Layer 9 of a small transformer language model trained on English Wikipedia (16 layers, counted from 0, width 64).
In attention head 0, each number of a token's query is one row of weights dot the token's vector x. The head spreads its attention over the tokens so far by the softmax of query dot key.

Query weights of the head. A number n stands for n times 0.00082.
q0: -101 76 102 228 109 131 119 72 24 -121 -135 -76 50 91 -166 -76 -14 31 -167 88 84 -78 -86 -196 -33 343 -172 42 -4 -108 56 17 128 44 29 -71 184 -123 -272 49 136 -183 125 -51 -33 -64 -55 -156 151 160 -54 -64 137 -11 37 123 1 115 -15 132 -192 133 -179 -107
q1: 52 -205 -109 -157 -230 162 100 110 16 -9 38 43 26 167 85 74 -19 43 134 143 267 -135 -237 175 28 -132 64 162 -20 217 -41 192 -43 -21 48 -76 -128 -16 252 -5 65 20 -268 26 114 207 -184 86 -163 -93 -335 239 -157 81 14 -44 74 -106 -143 -18 -74 -24 -29 26
q2: 16 -97 72 -169 -202 107 -84 14 -113 52 135 -120 34 95 -70 31 -27 77 151 -14 -18 83 64 60 259 -116 -63 -45 -46 203 159 -175 51 85 40 -154 -25 -85 68 -24 40 36 204 163 53 108 -169 -63 -123 31 -88 -64 -278 -39 -58 -9 203 -22 135 -161 -47 11 116 -42
q3: 18 94 -39 -148 5 140 61 2 85 234 -53 -117 132 -90 -250 104 109 137 108 -75 118 91 -6 3 18 172 -147 77 -82 277 -165 -31 149 -7 229 16 -7 -189 -74 96 -42 -39 -73 -111 70 45 -69 113 -6 97 -49 -343 -78 95 24 145 -117 100 73 -159 -82 48 -269 -233
q4: -41 -78 -139 94 -107 -12 -39 -77 23 -28 109 -20 100 -30 28 161 112 68 -99 -3 136 -42 131 163 32 -27 -13 -181 107 -117 159 150 -51 -206 141 -66 60 -34 -16 -18 100 -96 -148 -84 47 -25 32 -85 6 78 53 76 -5 81 73 -44 -142 -74 65 44 -96 -49 -58 -182
q5: 99 210 161 -101 108 102 199 -50 -96 -31 9 -2 -126 17 28 -176 -53 -213 186 60 2 35 126 37 -86 65 -201 78 -116 89 82 -105 164 -41 69 -127 92 122 74 156 120 -3 -48 16 49 60 -41 -101 47 -3 -204 68 199 -188 -261 101 -84 211 -105 -35 -67 13 7 67
q6: 220 117 125 135 -9 -261 -56 25 32 -22 -109 -15 127 116 -48 24 22 -66 -299 -79 -133 94 -25 -172 186 104 244 306 95 179 -76 -19 29 -220 -36 -75 59 -14 -97 123 -238 83 86 60 -45 193 120 53 -10 -107 -291 -72 101 -50 59 62 56 -141 -81 81 -140 -148 125 -297
q7: 300 225 116 -100 -124 64 -74 27 140 183 21 -37 39 -134 285 -36 139 151 -186 34 46 -121 -48 64 -27 -33 -8 34 -16 3 -139 -145 -18 -133 -93 -36 129 114 21 19 -349 -41 -143 -38 6 126 27 39 0 153 -162 30 142 13 99 21 -35 -133 -1 -131 -52 -249 210 -136
q8: 155 -240 -34 -89 153 73 -405 -181 30 59 -61 29 -262 -213 217 -42 -227 33 -119 91 5 -179 -57 27 105 35 -137 139 80 89 182 9 -222 160 41 57 38 206 208 -23 19 -105 -179 -15 21 -62 -107 -35 -5 9 48 261 -32 -273 -41 55 122 -257 268 124 407 -124 95 54
q9: 63 -188 -196 -69 82 -41 49 -43 138 -326 60 103 -167 -30 -143 -212 -164 -110 -13 -129 20 -93 -24 -329 -201 35 -39 -38 225 -161 99 -114 241 -19 140 111 -89 -73 65 272 52 371 90 147 -71 22 180 82 20 -101 -127 -171 161 150 -213 -39 -21 187 -36 -25 -89 232 81 282
q10: -143 -25 -144 197 156 179 85 -160 -73 -5 101 67 91 105 -85 -230 215 -29 66 47 111 7 6 9 -131 -290 185 131 -147 103 67 1 68 8 155 5 207 116 -46 -84 170 52 126 93 -251 -143 73 -275 -35 -100 172 46 -113 -87 -276 -272 -13 51 34 -138 -45 -16 327 -28
q11: 216 -16 -143 -81 -114 224 -13 219 67 -232 -84 86 -71 -76 213 -313 161 161 -49 171 42 -408 173 -219 11 -35 180 -109 90 221 54 45 19 30 -16 -220 159 -106 103 -108 80 94 -186 -249 64 -168 -7 -43 -46 251 193 114 -109 170 -168 79 103 -74 60 116 -43 138 -61 -102
q12: 265 -135 -123 29 88 61 62 172 135 -15 146 127 -57 125 47 -40 121 -112 -45 91 -36 71 -203 -3 -229 40 145 206 102 206 -151 220 188 -66 94 -93 -292 196 23 88 -247 -38 35 -33 -139 -69 -26 75 -209 -420 79 -75 -55 3 65 178 -38 148 48 17 -128 -51 -215 -265
q13: 169 -144 -102 86 118 73 46 28 132 148 -139 290 275 -121 76 138 -317 128 -116 174 15 80 -11 -69 -199 -158 -53 -180 42 47 29 39 103 -58 -145 -178 -7 -89 177 -15 39 26 16 -218 227 -82 278 151 -68 263 48 -180 30 46 83 -320 213 41 159 -156 25 -209 89 -77
q14: 192 -24 -163 -10 -31 60 -160 -270 151 -12 253 -100 190 -169 145 41 161 -215 -53 396 -147 156 62 22 338 -128 125 -20 85 -1 -46 59 142 -127 -27 -129 -238 59 -9 -107 167 73 -316 109 24 17 -144 -198 307 43 -130 229 -72 -49 -22 56 -70 -151 -279 -284 -36 -5 178 -223
q15: 176 -44 178 261 -72 -112 265 -22 -213 105 378 235 130 -225 9 284 -168 -143 77 -222 -268 -208 -119 -308 -71 28 -29 10 179 122 153 43 -65 31 49 155 254 31 -32 53 154 51 -35 -83 79 100 19 -282 -261 -74 99 -57 47 -68 98 -59 19 -83 -185 -82 -4 58 33 -354
q16: -1 -162 -26 -12 -25 113 107 -148 112 273 -22 -3 146 -98 -68 29 -198 -149 -1 -73 -27 372 -82 -232 0 108 -161 20 -42 40 -115 13 99 -31 45 -203 27 73 -251 182 -157 -61 29 58 292 -290 61 -69 1 141 -205 -119 114 154 26 140 271 30 33 -55 -142 -2 90 -65
q17: 108 -218 25 143 -96 -1 18 14 -19 -137 13 -124 135 -45 115 -7 170 236 54 -6 124 -15 -49 -126 -23 76 141 -2 -125 109 -202 110 -112 61 27 -27 133 146 -41 -75 10 -138 -273 113 -5 149 18 11 -30 -181 -24 104 -104 -283 21 -85 -182 -1 88 82 -36 32 -214 36
q18: -75 -89 -25 -118 -93 102 -94 60 -109 12 -149 -29 5 110 88 209 28 146 -26 -91 -109 -286 61 -22 203 15 147 94 -126 205 -20 -5 -235 25 -231 71 -249 5 108 38 -100 -12 -28 -55 -115 63 -58 -35 32 -104 101 -23 3 110 -23 53 74 37 -215 -62 233 -31 203 -108
q19: 93 -26 -40 -66 53 -18 -149 123 -69 36 66 48 195 -39 14 199 71 -93 3 88 -157 -92 -75 93 128 -113 98 105 -148 -30 -194 -44 242 132 -78 2 -52 173 -9 -194 -96 93 -11 114 63 18 -100 -36 -155 -147 -134 105 -162 171 193 -146 -92 20 -181 -38 125 -107 238 31
q20: -142 190 8 -48 62 -276 -71 57 56 199 -41 188 -19 -10 -164 -98 354 -324 50 29 -209 140 -111 -42 -220 -57 27 55 -232 17 -57 -58 165 -159 273 85 25 -104 -114 113 -54 104 115 64 -106 -62 210 56 253 -55 -31 -351 -79 -143 119 156 212 -230 121 -17 -76 -73 69 -65
q21: -203 -8 44 -73 21 -94 118 -96 205 52 -78 -66 91 188 -109 -15 -198 141 -177 -95 173 -149 -242 -71 90 -287 83 185 -29 76 253 271 10 -29 44 16 -46 -29 122 259 21 -80 -141 -64 67 -155 -95 -20 -1 -33 -68 90 193 105 -161 -95 145 -101 -295 205 11 2 201 53
q22: -91 10 88 -234 2 -42 75 281 183 -30 215 71 39 289 -117 15 175 110 77 -304 144 -71 95 -272 -134 -247 -151 -264 171 -328 -182 -257 -59 68 50 118 68 212 -15 -57 -103 -161 265 -13 -104 52 130 -18 241 -153 15 -34 40 232 40 9 -63 18 -151 -90 -145 95 104 -82
q23: -17 184 155 -73 207 -108 58 -91 121 283 -204 -153 148 9 -300 -171 238 -144 -290 -134 -213 146 180 -29 -73 9 -132 33 115 137 94 -134 74 -357 224 45 269 -39 154 97 60 -42 -2 42 75 84 -22 -244 30 -28 -3 19 103 -21 -108 227 180 -3 -124 -254 -190 -150 19 -161
q24: -54 -64 -133 -121 132 135 -15 30 -92 -18 -40 46 -134 -42 5 -166 -74 -103 301 -94 -293 -20 18 12 -101 16 200 102 -31 -266 16 -7 -290 -6 22 -112 -156 114 65 113 -66 116 55 -174 112 302 313 193 296 -16 -169 82 -97 119 227 119 -49 -102 -82 -25 130 -36 165 -164
q25: 60 146 154 -74 62 365 37 46 74 44 -150 -28 -276 131 12 -187 -103 17 -48 -27 84 1 45 -40 -233 -16 184 -184 215 77 -176 -127 -36 -6 297 -206 118 12 59 -128 -63 -194 -35 -58 120 -136 -90 27 63 376 -179 -147 281 25 6 -32 -162 -149 94 119 -106 118 39 -267
q26: 32 177 -147 -141 -27 25 188 -46 -316 18 104 -125 -213 200 -41 28 -72 -8 88 32 129 -6 54 49 419 53 78 -56 52 -63 252 217 -99 -28 -129 2 -189 -149 -45 -318 30 -148 122 14 46 81 67 5 -235 66 -26 -112 37 21 13 -77 21 105 77 -60 23 -113 -187 -115
q27: -256 0 76 -152 14 291 -7 9 -210 143 -66 63 136 18 -136 20 -92 -150 -102 -136 -329 -77 205 19 56 350 188 -246 -81 11 303 1 391 -17 -29 45 243 292 143 46 -31 159 -31 102 101 -53 62 -118 148 -257 54 -14 -202 11 139 -128 75 -138 -197 -320 -32 -40 29 139
q28: 77 -184 54 18 16 -259 70 -248 9 -33 66 -136 -172 27 -477 6 -150 -14 225 0 1 -10 -45 -61 -94 -169 71 16 287 -7 53 -8 -75 252 -163 -98 -267 134 -132 276 264 111 144 48 105 -112 -65 -75 310 -51 -141 112 -130 112 44 95 -146 51 29 -69 240 207 13 -5
q29: -17 -47 41 -13 -201 155 -97 -192 1 234 -49 17 -169 -141 95 -130 256 97 91 -196 103 -35 -21 -107 -59 -151 -35 250 -152 140 166 202 288 36 -21 62 126 -123 132 73 -5 13 111 344 -162 71 -42 -201 -225 87 -35 108 -58 301 123 18 -286 -58 -31 -166 -118 -131 -121 -167
q30: 372 173 13 110 120 29 -59 49 105 11 -181 -8 -117 -7 -124 22 20 227 85 -124 -33 -147 94 156 219 -71 -30 -268 -52 135 -39 94 142 -295 -39 -142 124 185 -182 -33 -92 60 -245 -70 -299 -28 18 -4 26 -6 -155 114 209 127 -51 -108 -85 -30 234 -114 -36 34 9 50
q31: 172 115 1 -85 3 43 -113 -196 50 196 209 -124 -35 -48 -207 -136 37 -5 0 260 149 18 74 -264 -8 196 -117 41 171 63 79 -189 34 -137 -121 43 79 -134 -171 -189 166 -33 66 -107 -241 189 71 142 -64 -98 53 -286 -34 36 179 -142 -85 -58 128 -48 -115 246 -257 6

Each question shows a short text with each token's key, already scaled and adjusted for position as the last token sees it. A number n stands for n times 0.0025.

Then comes the last token's vector x. A number n stands for n times 0.01.

0 " h": 10 55 -16 -26 170 134 -94 222 -114 72 -60 0 56 -52 48 -5 -25 -23 21 -133 74 -71 -60 217 28 -51 78 72 21 15 -35 -109
1 "as": -10 -19 81 -16 53 152 10 183 125 -70 42 -46 29 -33 164 -35 -2 55 50 -66 49 -11 -121 178 21 -172 111 132 41 112 -69 -238
2 " d": 5 -61 -31 30 113 153 -120 116 -95 115 -34 39 27 -21 76 -26 -108 -42 -12 -216 166 -111 -93 227 119 -80 108 121 158 143 -30 -87
3 "on": 39 -4 -114 9 -3 61 19 269 2 155 67 18 121 -121 -102 8 -49 0 10 -126 164 -128 -120 298 92 -94 50 -122 204 27 -121 -137
4 "e": 26 -36 -54 -2 -11 67 -34 26 -7 73 133 104 109 -25 13 18 74 -95 -4 -122 119 -48 -148 136 -56 -138 56 77 153 93 -42 -184
5 " s": -43 -22 30 89 50 139 -71 132 -95 121 -77 -44 -10 -13 47 30 37 -31 -93 -85 119 -104 -84 181 137 -9 56 -7 144 98 -1 -158
x: -39 316 78 73 73 123 11 54 93 133 -38 15 -11 10 81 -34 -155 -120 -64 173 -236 21 199 88 -64 68 2 -60 -110 40 56 115 -130 -196 84 -208 -103 31 212 -80 -22 -40 -182 27 53 -70 -86 82 83 134 -127 -166 -54 -194 174 211 -74 -88 -164 -112 -248 238 127 8
To which token does the last token give the most attention? 0 " h"

0 " c": -55 34 -82 5 157 151 -63 186 -156 25 -117 21 40 -45 17 1 -28 87 -32 -199 92 -75 -55 241 119 -83 136 78 69 91 -92 -83
1 "re": -170 -14 -295 46 87 50 67 190 -34 151 107 82 158 -84 -12 19 -212 224 -18 -182 259 -154 -126 129 48 -203 -15 -18 144 106 -69 -211
2 "d": -52 -211 53 -77 117 187 -67 -50 -6 96 43 79 43 -38 16 -102 -116 -76 -47 -109 85 -29 -53 133 131 -123 145 17 249 104 -167 -94
3 "it": -34 -88 97 -66 5 80 -24 102 90 -19 -6 88 -6 -162 -121 26 -33 -7 111 -27 9 34 -103 195 -9 -88 122 -48 222 -25 -90 -134
4 "ed": 4 -21 66 27 95 102 12 105 -25 -29 -77 54 74 16 -4 -136 9 -73 -54 -38 77 -27 -120 215 -32 -102 125 16 182 89 -137 -151
5 " with": 46 -56 -33 -5 134 162 103 187 44 93 0 57 3 -33 39 -69 26 20 -72 -111 110 -115 -39 277 115 -42 122 116 56 213 -12 -193
x: 1 85 141 0 69 19 -151 -13 -28 80 -229 -79 -96 -154 113 -91 48 28 -96 299 3 -71 132 -36 -68 64 19 -209 2 190 -12 -151 173 14 -6 -82 67 53 126 119 4 -206 -204 133 164 17 -69 51 144 136 126 -125 69 -143 98 213 -56 -28 -224 -125 -14 -115 -142 -39
To which token does the last token give the most attention? 5 " with"

0 "on": -65 7 -86 -43 118 91 -61 196 -84 217 22 -21 123 -11 -98 -57 70 61 44 -117 137 -95 -83 159 53 -174 91 47 178 8 -161 -135
1 "e": -31 -77 -61 -68 55 79 -96 138 -37 132 112 129 78 38 -31 33 -83 66 24 -80 118 -97 -98 104 -44 -126 17 45 128 61 -93 -175
2 " s": 46 -30 -61 35 91 102 -95 144 -85 143 -94 -26 7 -16 66 2 -38 48 -69 -123 102 -122 -62 154 133 -5 62 -1 138 109 9 -129
3 "em": 234 -207 -203 -9 113 53 -92 297 -66 228 106 61 235 -79 -3 -41 -3 7 -88 -155 186 -104 -99 140 40 -36 -1 -138 277 76 -60 -143
4 "in": 128 -91 -121 12 -44 42 28 -2 26 49 131 111 166 -222 -34 -80 31 -45 -56 -185 258 -62 -131 221 10 -105 126 -104 145 -50 -94 -96
5 "ar": 4 -27 53 -89 23 73 23 59 23 -29 91 90 -36 -91 -81 -55 61 -17 -89 -46 51 71 -71 155 -62 -104 52 70 153 74 -85 -132
x: -38 36 303 -183 -45 -93 96 -198 248 132 50 136 109 -165 139 -117 25 -31 -30 3 -202 139 142 9 -156 10 -206 -137 111 -22 30 108 -21 -199 56 148 5 121 57 -22 -14 137 -178 164 -206 31 124 -185 47 243 -103 107 115 -94 14 -133 26 -80 21 -98 -96 -151 19 14
To which token does the last token give the most attention? 2 " s"

0 "9": 15 15 -73 55 73 27 -147 139 3 -45 33 38 53 -62 -4 -136 2 36 -51 30 48 -7 24 172 53 -279 8 -24 113 143 -119 -78
1 ",": -18 32 11 22 -2 78 21 165 32 -39 46 -27 10 -61 60 -178 -33 14 -12 -45 112 -105 -20 221 68 -199 25 -10 35 126 -135 -121
2 " b": 27 -65 -11 -71 92 153 -32 27 -36 93 -48 143 91 -83 92 -15 -54 -1 -44 -108 102 -51 -110 249 131 -28 210 159 86 79 15 -137
3 "ut": 33 -109 41 -53 17 73 94 179 134 -24 1 86 -9 3 71 -56 -38 10 67 -35 65 -182 -155 247 106 -165 -11 102 112 90 -61 -217
4 " was": -8 -16 14 67 48 151 65 156 38 -91 -7 20 -10 -29 153 -53 -13 25 5 -85 159 -18 -143 220 -28 -178 143 17 -51 200 -47 -165
5 " ": 42 -27 36 83 36 176 -135 -6 67 -10 -101 156 -5 -44 101 24 6 -25 -69 -112 126 -39 -77 211 21 -111 77 86 130 103 42 -84
x: 197 444 185 25 176 1 -261 -98 141 120 -59 -155 -42 -14 10 -93 -62 -30 -119 -2 -91 167 143 16 16 -100 -217 25 -34 251 -84 -31 -38 -95 -14 -113 -45 33 -32 37 71 -6 -120 -58 10 113 -119 75 196 96 -301 -72 -2 -190 231 155 -15 -204 -113 87 -88 49 -56 -26
Which token does the last token look at most, and with what share of its attention? 4 " was", with about 60%

0 " m": -38 0 -27 -10 129 72 -107 341 -90 91 -96 -17 70 -5 -13 112 4 32 6 -137 121 -115 -26 220 99 -83 114 25 108 90 -10 -84
1 "at": -17 -111 -122 -76 35 -3 100 167 30 200 86 78 20 -62 -24 12 -121 158 -15 -158 66 -132 -121 200 13 -198 103 -19 223 -27 4 -94
2 "ch": 57 44 -79 23 -50 -41 51 110 -23 97 118 112 117 -160 115 -52 -34 138 -22 -73 36 -98 -202 200 113 -138 28 14 208 31 -77 -7
3 " w": 41 7 -42 16 112 118 -116 145 -62 194 -55 -18 90 -54 2 -25 17 13 -90 -75 108 -87 -55 222 140 -16 34 94 95 163 -21 -103
4 "ou": 153 -232 -56 78 67 25 -7 62 2 73 -43 42 92 -25 79 -117 123 -125 -35 -177 134 4 -56 165 75 -229 15 11 203 -70 -41 -189
5 "ld": 30 33 -22 -45 87 158 -11 115 90 4 14 83 59 -13 114 -25 -25 -53 135 -38 66 -86 -273 278 25 -63 47 83 44 34 -95 -256
x: 74 308 0 -121 126 155 75 19 -183 131 -39 -189 -249 -50 23 -77 -67 -60 14 146 -48 50 26 258 -175 -47 -57 -90 91 13 13 79 190 -116 237 108 225 -6 243 -5 -38 -110 -121 -44 171 -33 107 50 -19 87 -57 96 59 -162 43 -83 12 -118 -63 -153 119 -269 -131 -138
To which token does the last token give the most attention? 5 "ld"

0 ":": 85 -23 50 61 59 97 -21 210 93 -101 -56 78 9 57 45 -77 -5 -4 -38 -43 56 -85 -50 294 70 -152 69 71 -4 131 -40 -111
1 " W": 42 -2 -116 -55 166 105 -80 255 -18 180 -42 19 96 -17 -13 14 -10 -9 -66 -91 59 -119 -140 277 90 -50 38 62 130 54 -132 -88
2 "i": -9 -211 -92 -40 55 34 -25 79 -46 88 118 135 76 8 65 14 -112 72 -50 -109 118 -134 -134 132 194 -130 145 42 69 -56 8 -27
3 "le": 82 -6 -166 38 21 10 69 101 -13 104 56 54 102 8 -110 200 -14 -41 -93 -146 133 -172 -230 255 -27 -264 70 -13 142 13 -166 -83
4 "y": 81 -164 -123 -15 25 81 66 30 -99 172 200 83 98 -146 -62 153 80 -46 -128 0 100 -114 -35 115 -22 -46 145 169 146 21 -142 -118
5 ",": -2 -22 7 34 -30 109 44 110 18 31 62 15 -2 -24 51 -132 22 -2 11 -25 96 -54 -26 249 31 -181 71 17 14 85 -112 -117
x: 170 40 125 94 -142 -182 -190 -67 60 170 -211 -116 46 33 76 61 44 -209 -283 207 -237 5 63 -24 -39 204 -75 -47 194 194 117 -21 91 -37 -104 0 103 -78 161 47 19 92 -214 8 -12 112 -129 -8 28 104 44 -80 -143 -85 230 77 26 -133 -58 -129 84 -220 29 7
Which token does the last token look at most, and with what share of its attention? 0 ":", with about 80%

0 "so": -74 11 22 -18 66 57 -95 321 34 96 68 91 50 67 -27 -32 -34 118 1 -4 95 -119 -95 161 28 -85 72 125 18 -11 -82 -245
1 " p": -57 -37 -36 -10 106 135 -112 187 -129 91 -96 12 84 -26 26 46 -79 93 -17 -240 77 -137 -88 182 135 -99 212 36 124 53 -62 -14
2 "er": -3 -201 -85 -35 65 52 -59 312 -96 256 104 139 -19 -45 -216 -94 -183 -9 -104 -176 68 -143 -22 185 101 -187 49 69 80 -31 64 -131
3 "f": 69 -108 -105 1 70 16 3 149 -62 100 50 -57 120 -119 -17 155 62 33 -83 -185 45 -106 -40 224 127 -102 83 -67 308 66 -138 -21
4 "or": 143 5 -124 0 -22 35 115 211 -111 73 67 98 44 25 -239 22 63 -88 -174 -93 140 44 42 183 27 -33 94 50 90 16 -144 -86
5 "m": 8 -10 -90 -4 -64 61 45 160 -11 -5 47 70 94 -133 -72 165 114 -66 -81 -112 80 -53 -126 132 22 -119 206 47 220 65 -28 -67
x: 87 348 72 -13 -114 -171 41 -102 275 -11 -2 69 -182 -220 -65 34 35 -62 43 65 -242 37 -5 145 82 170 -222 -135 192 89 202 -173 18 -211 -15 117 -103 -8 30 54 54 85 -39 -39 -93 170 69 -1 10 209 70 -101 216 -147 -215 75 -16 52 -64 -176 -80 -97 -70 152
To which token does the last token give the most attention? 2 "er"

0 ".": -38 -29 47 55 12 64 -96 273 51 2 -28 48 56 0 -40 -121 40 49 -38 -38 59 -134 -76 272 112 -237 -14 47 145 93 -53 -182
1 " A": -63 22 -120 -64 181 77 81 218 24 101 -60 71 -3 -94 140 -88 3 28 -20 -112 84 -130 -120 261 62 -173 64 119 87 46 -40 -134
2 "J": -17 -59 -19 -21 162 35 -110 357 -111 152 17 89 -2 -132 -2 36 33 0 -8 -22 67 -140 -103 198 17 -120 29 -18 229 -13 -117 -50
3 "A": -10 -45 16 -54 56 64 -69 172 -30 125 -28 101 -44 -87 -70 -110 -98 -53 -60 23 33 -16 10 141 70 -171 70 -6 207 -28 -132 -66
4 "X": 6 -25 3 -16 76 28 -95 196 -21 235 42 31 -9 -117 -6 0 -67 -32 -26 -4 11 -117 -56 120 35 -191 85 -29 207 5 -111 24
5 " pro": -8 -164 33 131 21 106 -67 111 -81 221 50 104 67 -10 -46 -43 243 -203 -192 -176 212 -159 -49 162 155 -101 205 -9 138 70 46 -91
x: 5 283 172 63 157 68 -96 -120 -60 82 -199 -156 118 54 106 -29 -11 -65 -194 134 -132 64 249 -18 1 -53 18 -24 -89 -9 113 -149 209 -65 2 -93 -31 53 134 -125 42 -32 -186 -48 -9 219 -12 225 -100 132 -111 -54 112 -101 12 135 -125 -190 -223 -124 -246 260 -41 20
Which token does the last token look at most, and with what share of its attention? 1 " A", with about 90%

0 "9": 15 15 -73 55 73 27 -147 139 3 -45 33 38 53 -62 -4 -136 2 36 -51 30 48 -7 24 172 53 -279 8 -24 113 143 -119 -78
1 "2": -5 -31 -20 28 47 32 -177 95 32 -20 70 44 17 -7 -64 -103 43 72 -91 38 62 -29 4 149 77 -267 28 36 91 119 -82 -96
2 "8": -8 -35 -20 34 36 24 -152 155 -6 -15 60 39 40 -56 -35 -120 24 23 -76 45 33 -18 10 167 79 -274 -6 -21 115 131 -140 -89
3 ")\n": 13 -11 -74 28 62 46 -7 262 58 -120 -50 129 51 -38 -26 -5 37 16 -16 39 129 -29 -106 307 184 -20 97 81 -18 80 -25 -175
4 "-": 42 52 -34 -24 -26 207 54 132 129 -199 -115 74 17 -8 -76 12 3 -9 -15 -53 64 -125 -90 289 175 -103 115 55 -91 168 -94 -137
5 " ": -7 -19 -6 53 -13 88 -24 66 -24 5 -41 236 24 81 -104 21 26 -73 -75 3 78 -78 -20 236 132 -37 33 -25 36 81 76 -135
x: 226 334 47 70 109 19 -22 114 167 -153 -39 -108 155 22 36 -84 -12 -85 -306 47 -189 84 100 -174 24 -121 -58 36 -5 261 -40 8 -50 -137 128 -48 12 89 -102 18 -75 -73 -147 -91 1 -17 -54 274 145 -26 -73 -114 5 -164 187 86 102 -148 -50 61 -164 91 -21 -169
Which token does the last token look at most, and with what share of its attention? 3 ")\n", with about 80%

0 "or": -174 7 -119 -9 83 37 -41 76 -20 50 39 101 109 -20 -154 -104 82 61 49 -49 171 -67 -62 160 16 -141 -29 62 121 59 -99 -173
1 "ld": -32 -110 -6 -26 116 13 -69 266 3 253 57 34 32 -3 -11 -20 12 88 8 -24 117 -150 -148 185 84 -92 55 71 213 48 -95 -123
2 " A": -6 -63 -123 -10 173 26 21 250 -131 239 -5 -1 16 -42 66 -82 -91 101 -139 -132 79 -162 -39 189 58 -129 31 36 175 -29 -98 -73
3 "s": 81 -90 -148 18 -8 -21 162 161 -4 173 69 34 -8 55 -3 119 20 -34 -71 -131 121 -213 -38 233 76 -173 83 -57 107 130 -67 -81
4 "s": 31 27 -130 53 -30 54 -73 159 -112 155 140 48 32 -111 13 133 90 -80 13 -148 68 -164 -128 148 131 -3 18 -29 206 -27 -121 -41
5 "oc": -34 -95 0 99 -82 44 168 99 -117 21 54 -10 189 -167 -106 -24 99 -106 -166 -117 50 -32 33 177 32 -229 175 -25 132 19 -102 9
x: -143 -141 14 -122 107 -50 240 186 332 8 -191 -68 -57 17 -46 -213 -25 28 -199 38 4 127 226 48 7 109 -81 91 166 -227 94 -243 -11 -128 206 58 12 37 -109 -142 -29 182 -77 44 -169 28 -31 -147 -11 87 -22 -224 103 -148 102 43 68 8 80 -64 -42 63 50 217
Which token does the last token look at most, and with what share of its attention? 2 " A", with about 60%

0 "om": -126 -9 -68 -43 99 70 -107 166 -31 263 55 -13 149 -113 -97 24 56 127 39 -135 112 -103 -54 85 5 -176 194 59 168 68 -148 10
1 " of": -32 -100 29 29 86 28 40 310 -13 103 68 22 -38 100 -95 -32 -30 63 -11 -144 116 -123 -75 213 55 -95 149 82 63 21 -55 -179
2 " the": -25 -20 -28 -16 164 124 69 301 -50 75 -96 -17 37 -21 -102 -49 7 -60 18 -82 99 -33 6 273 96 -124 81 79 -7 122 6 -140
3 " ": 22 -95 -46 73 48 69 -55 64 -21 20 -26 123 26 73 -46 33 17 20 -100 -103 111 -22 -45 228 112 -27 2 -14 149 84 39 -83
4 "1": 46 -56 30 40 74 78 -103 101 -166 71 121 97 53 -59 -66 -110 0 -83 -131 -72 56 -101 -83 215 144 -130 49 -99 96 -38 -40 -85
5 "9": -50 -56 46 14 112 41 -106 246 -89 23 -6 -34 152 -163 1 -264 -25 -41 -99 -55 36 23 -81 226 26 -188 -38 -200 221 -37 -98 -99
x: 95 26 138 -15 -100 -213 -32 -58 222 45 -321 -97 76 45 54 41 -38 14 -88 56 34 286 35 52 -109 -68 -169 101 -32 98 183 -30 -90 -87 121 180 -83 18 138 -93 -19 -53 -88 133 -75 -79 56 33 109 27 -236 118 79 -152 131 -37 -319 222 104 -26 5 -282 0 -21
To which token does the last token give the most attention? 5 "9"

0 "o": -131 15 -91 -69 66 72 -101 198 -68 196 112 89 83 74 -17 -40 8 112 38 -73 77 -126 -73 75 44 -114 59 67 74 15 -141 -202
1 " in": -112 -95 -73 46 108 88 55 219 -72 54 9 -20 -21 19 -68 -67 -54 40 -60 -159 199 -92 -104 301 115 -199 79 -35 120 41 -123 -223
2 " ": -15 -68 -20 38 41 109 -32 56 12 10 -67 137 14 40 -77 0 5 29 -48 -66 89 1 5 233 111 -55 -1 -42 191 50 0 -145
3 "1": 37 -98 -27 -7 80 114 -68 106 -147 53 136 70 77 -113 -54 -133 -51 -58 -107 -72 71 -87 -96 227 145 -154 39 -141 164 -62 -100 -147
4 "9": -44 -36 0 -35 65 40 -41 189 -64 -24 -29 -33 179 -178 0 -302 4 -31 -78 -47 22 42 -66 215 41 -180 -27 -238 234 -45 -103 -89
5 "2": -25 -4 80 -11 5 72 -89 68 45 -58 84 -132 120 -87 -62 -232 -24 -109 -36 -63 62 -2 -102 160 42 -285 -24 -163 202 14 -119 -131
x: -29 -54 -140 -231 -63 -192 -41 -130 178 -13 -212 -126 116 8 -17 -15 14 -81 -203 119 -87 285 -97 62 -92 -117 -108 114 83 65 236 100 -59 -104 6 135 153 -65 86 -5 -70 91 -128 184 -141 -26 128 69 67 6 -109 123 350 -132 54 22 -132 193 124 -64 -22 -135 55 102
To which token does the last token give the most attention? 1 " in"

0 ",": -14 14 40 6 40 151 -30 169 29 -35 67 -1 1 -51 57 -98 18 -7 5 -65 105 -72 15 217 6 -209 62 35 39 130 -129 -142
1 " b": -30 -53 -19 -92 117 155 -51 49 -54 102 -49 133 87 -83 88 -13 -48 37 -43 -103 93 -63 -109 248 139 -23 216 144 86 82 16 -130
2 "u": 83 -89 -120 -37 110 23 -155 284 -130 136 110 37 -85 -6 -47 -96 -162 110 -141 -193 94 -17 -118 115 11 -97 73 50 118 -24 21 -72
3 "il": 168 -177 -136 -47 96 66 -14 146 -19 -38 47 77 111 -202 -36 -110 -30 69 -85 -101 165 -149 -248 184 112 -140 -42 -118 230 57 -151 -284
4 "t": -21 -44 -22 11 23 -47 33 141 13 32 39 43 38 -67 -57 -26 -7 -68 -14 33 88 -16 -85 198 81 -201 -9 65 134 112 27 -133
5 " E": -59 -89 6 104 63 93 -9 247 -106 145 33 59 96 -114 16 58 171 -119 -248 -127 241 -212 -107 240 16 -162 31 45 140 -26 -102 -161
x: -9 147 267 113 95 -92 -178 -104 90 -22 -202 49 145 22 50 106 -153 42 -114 -8 -28 65 111 -76 -131 12 -65 2 123 -48 54 -289 -69 -33 199 29 -62 -65 286 -126 152 -72 -151 -199 71 9 103 194 80 -48 -185 -92 64 -108 147 158 -77 -137 -164 -29 -222 -41 155 202
Which two tokens does the last token look at most, in order? 5 " E", 2 "u"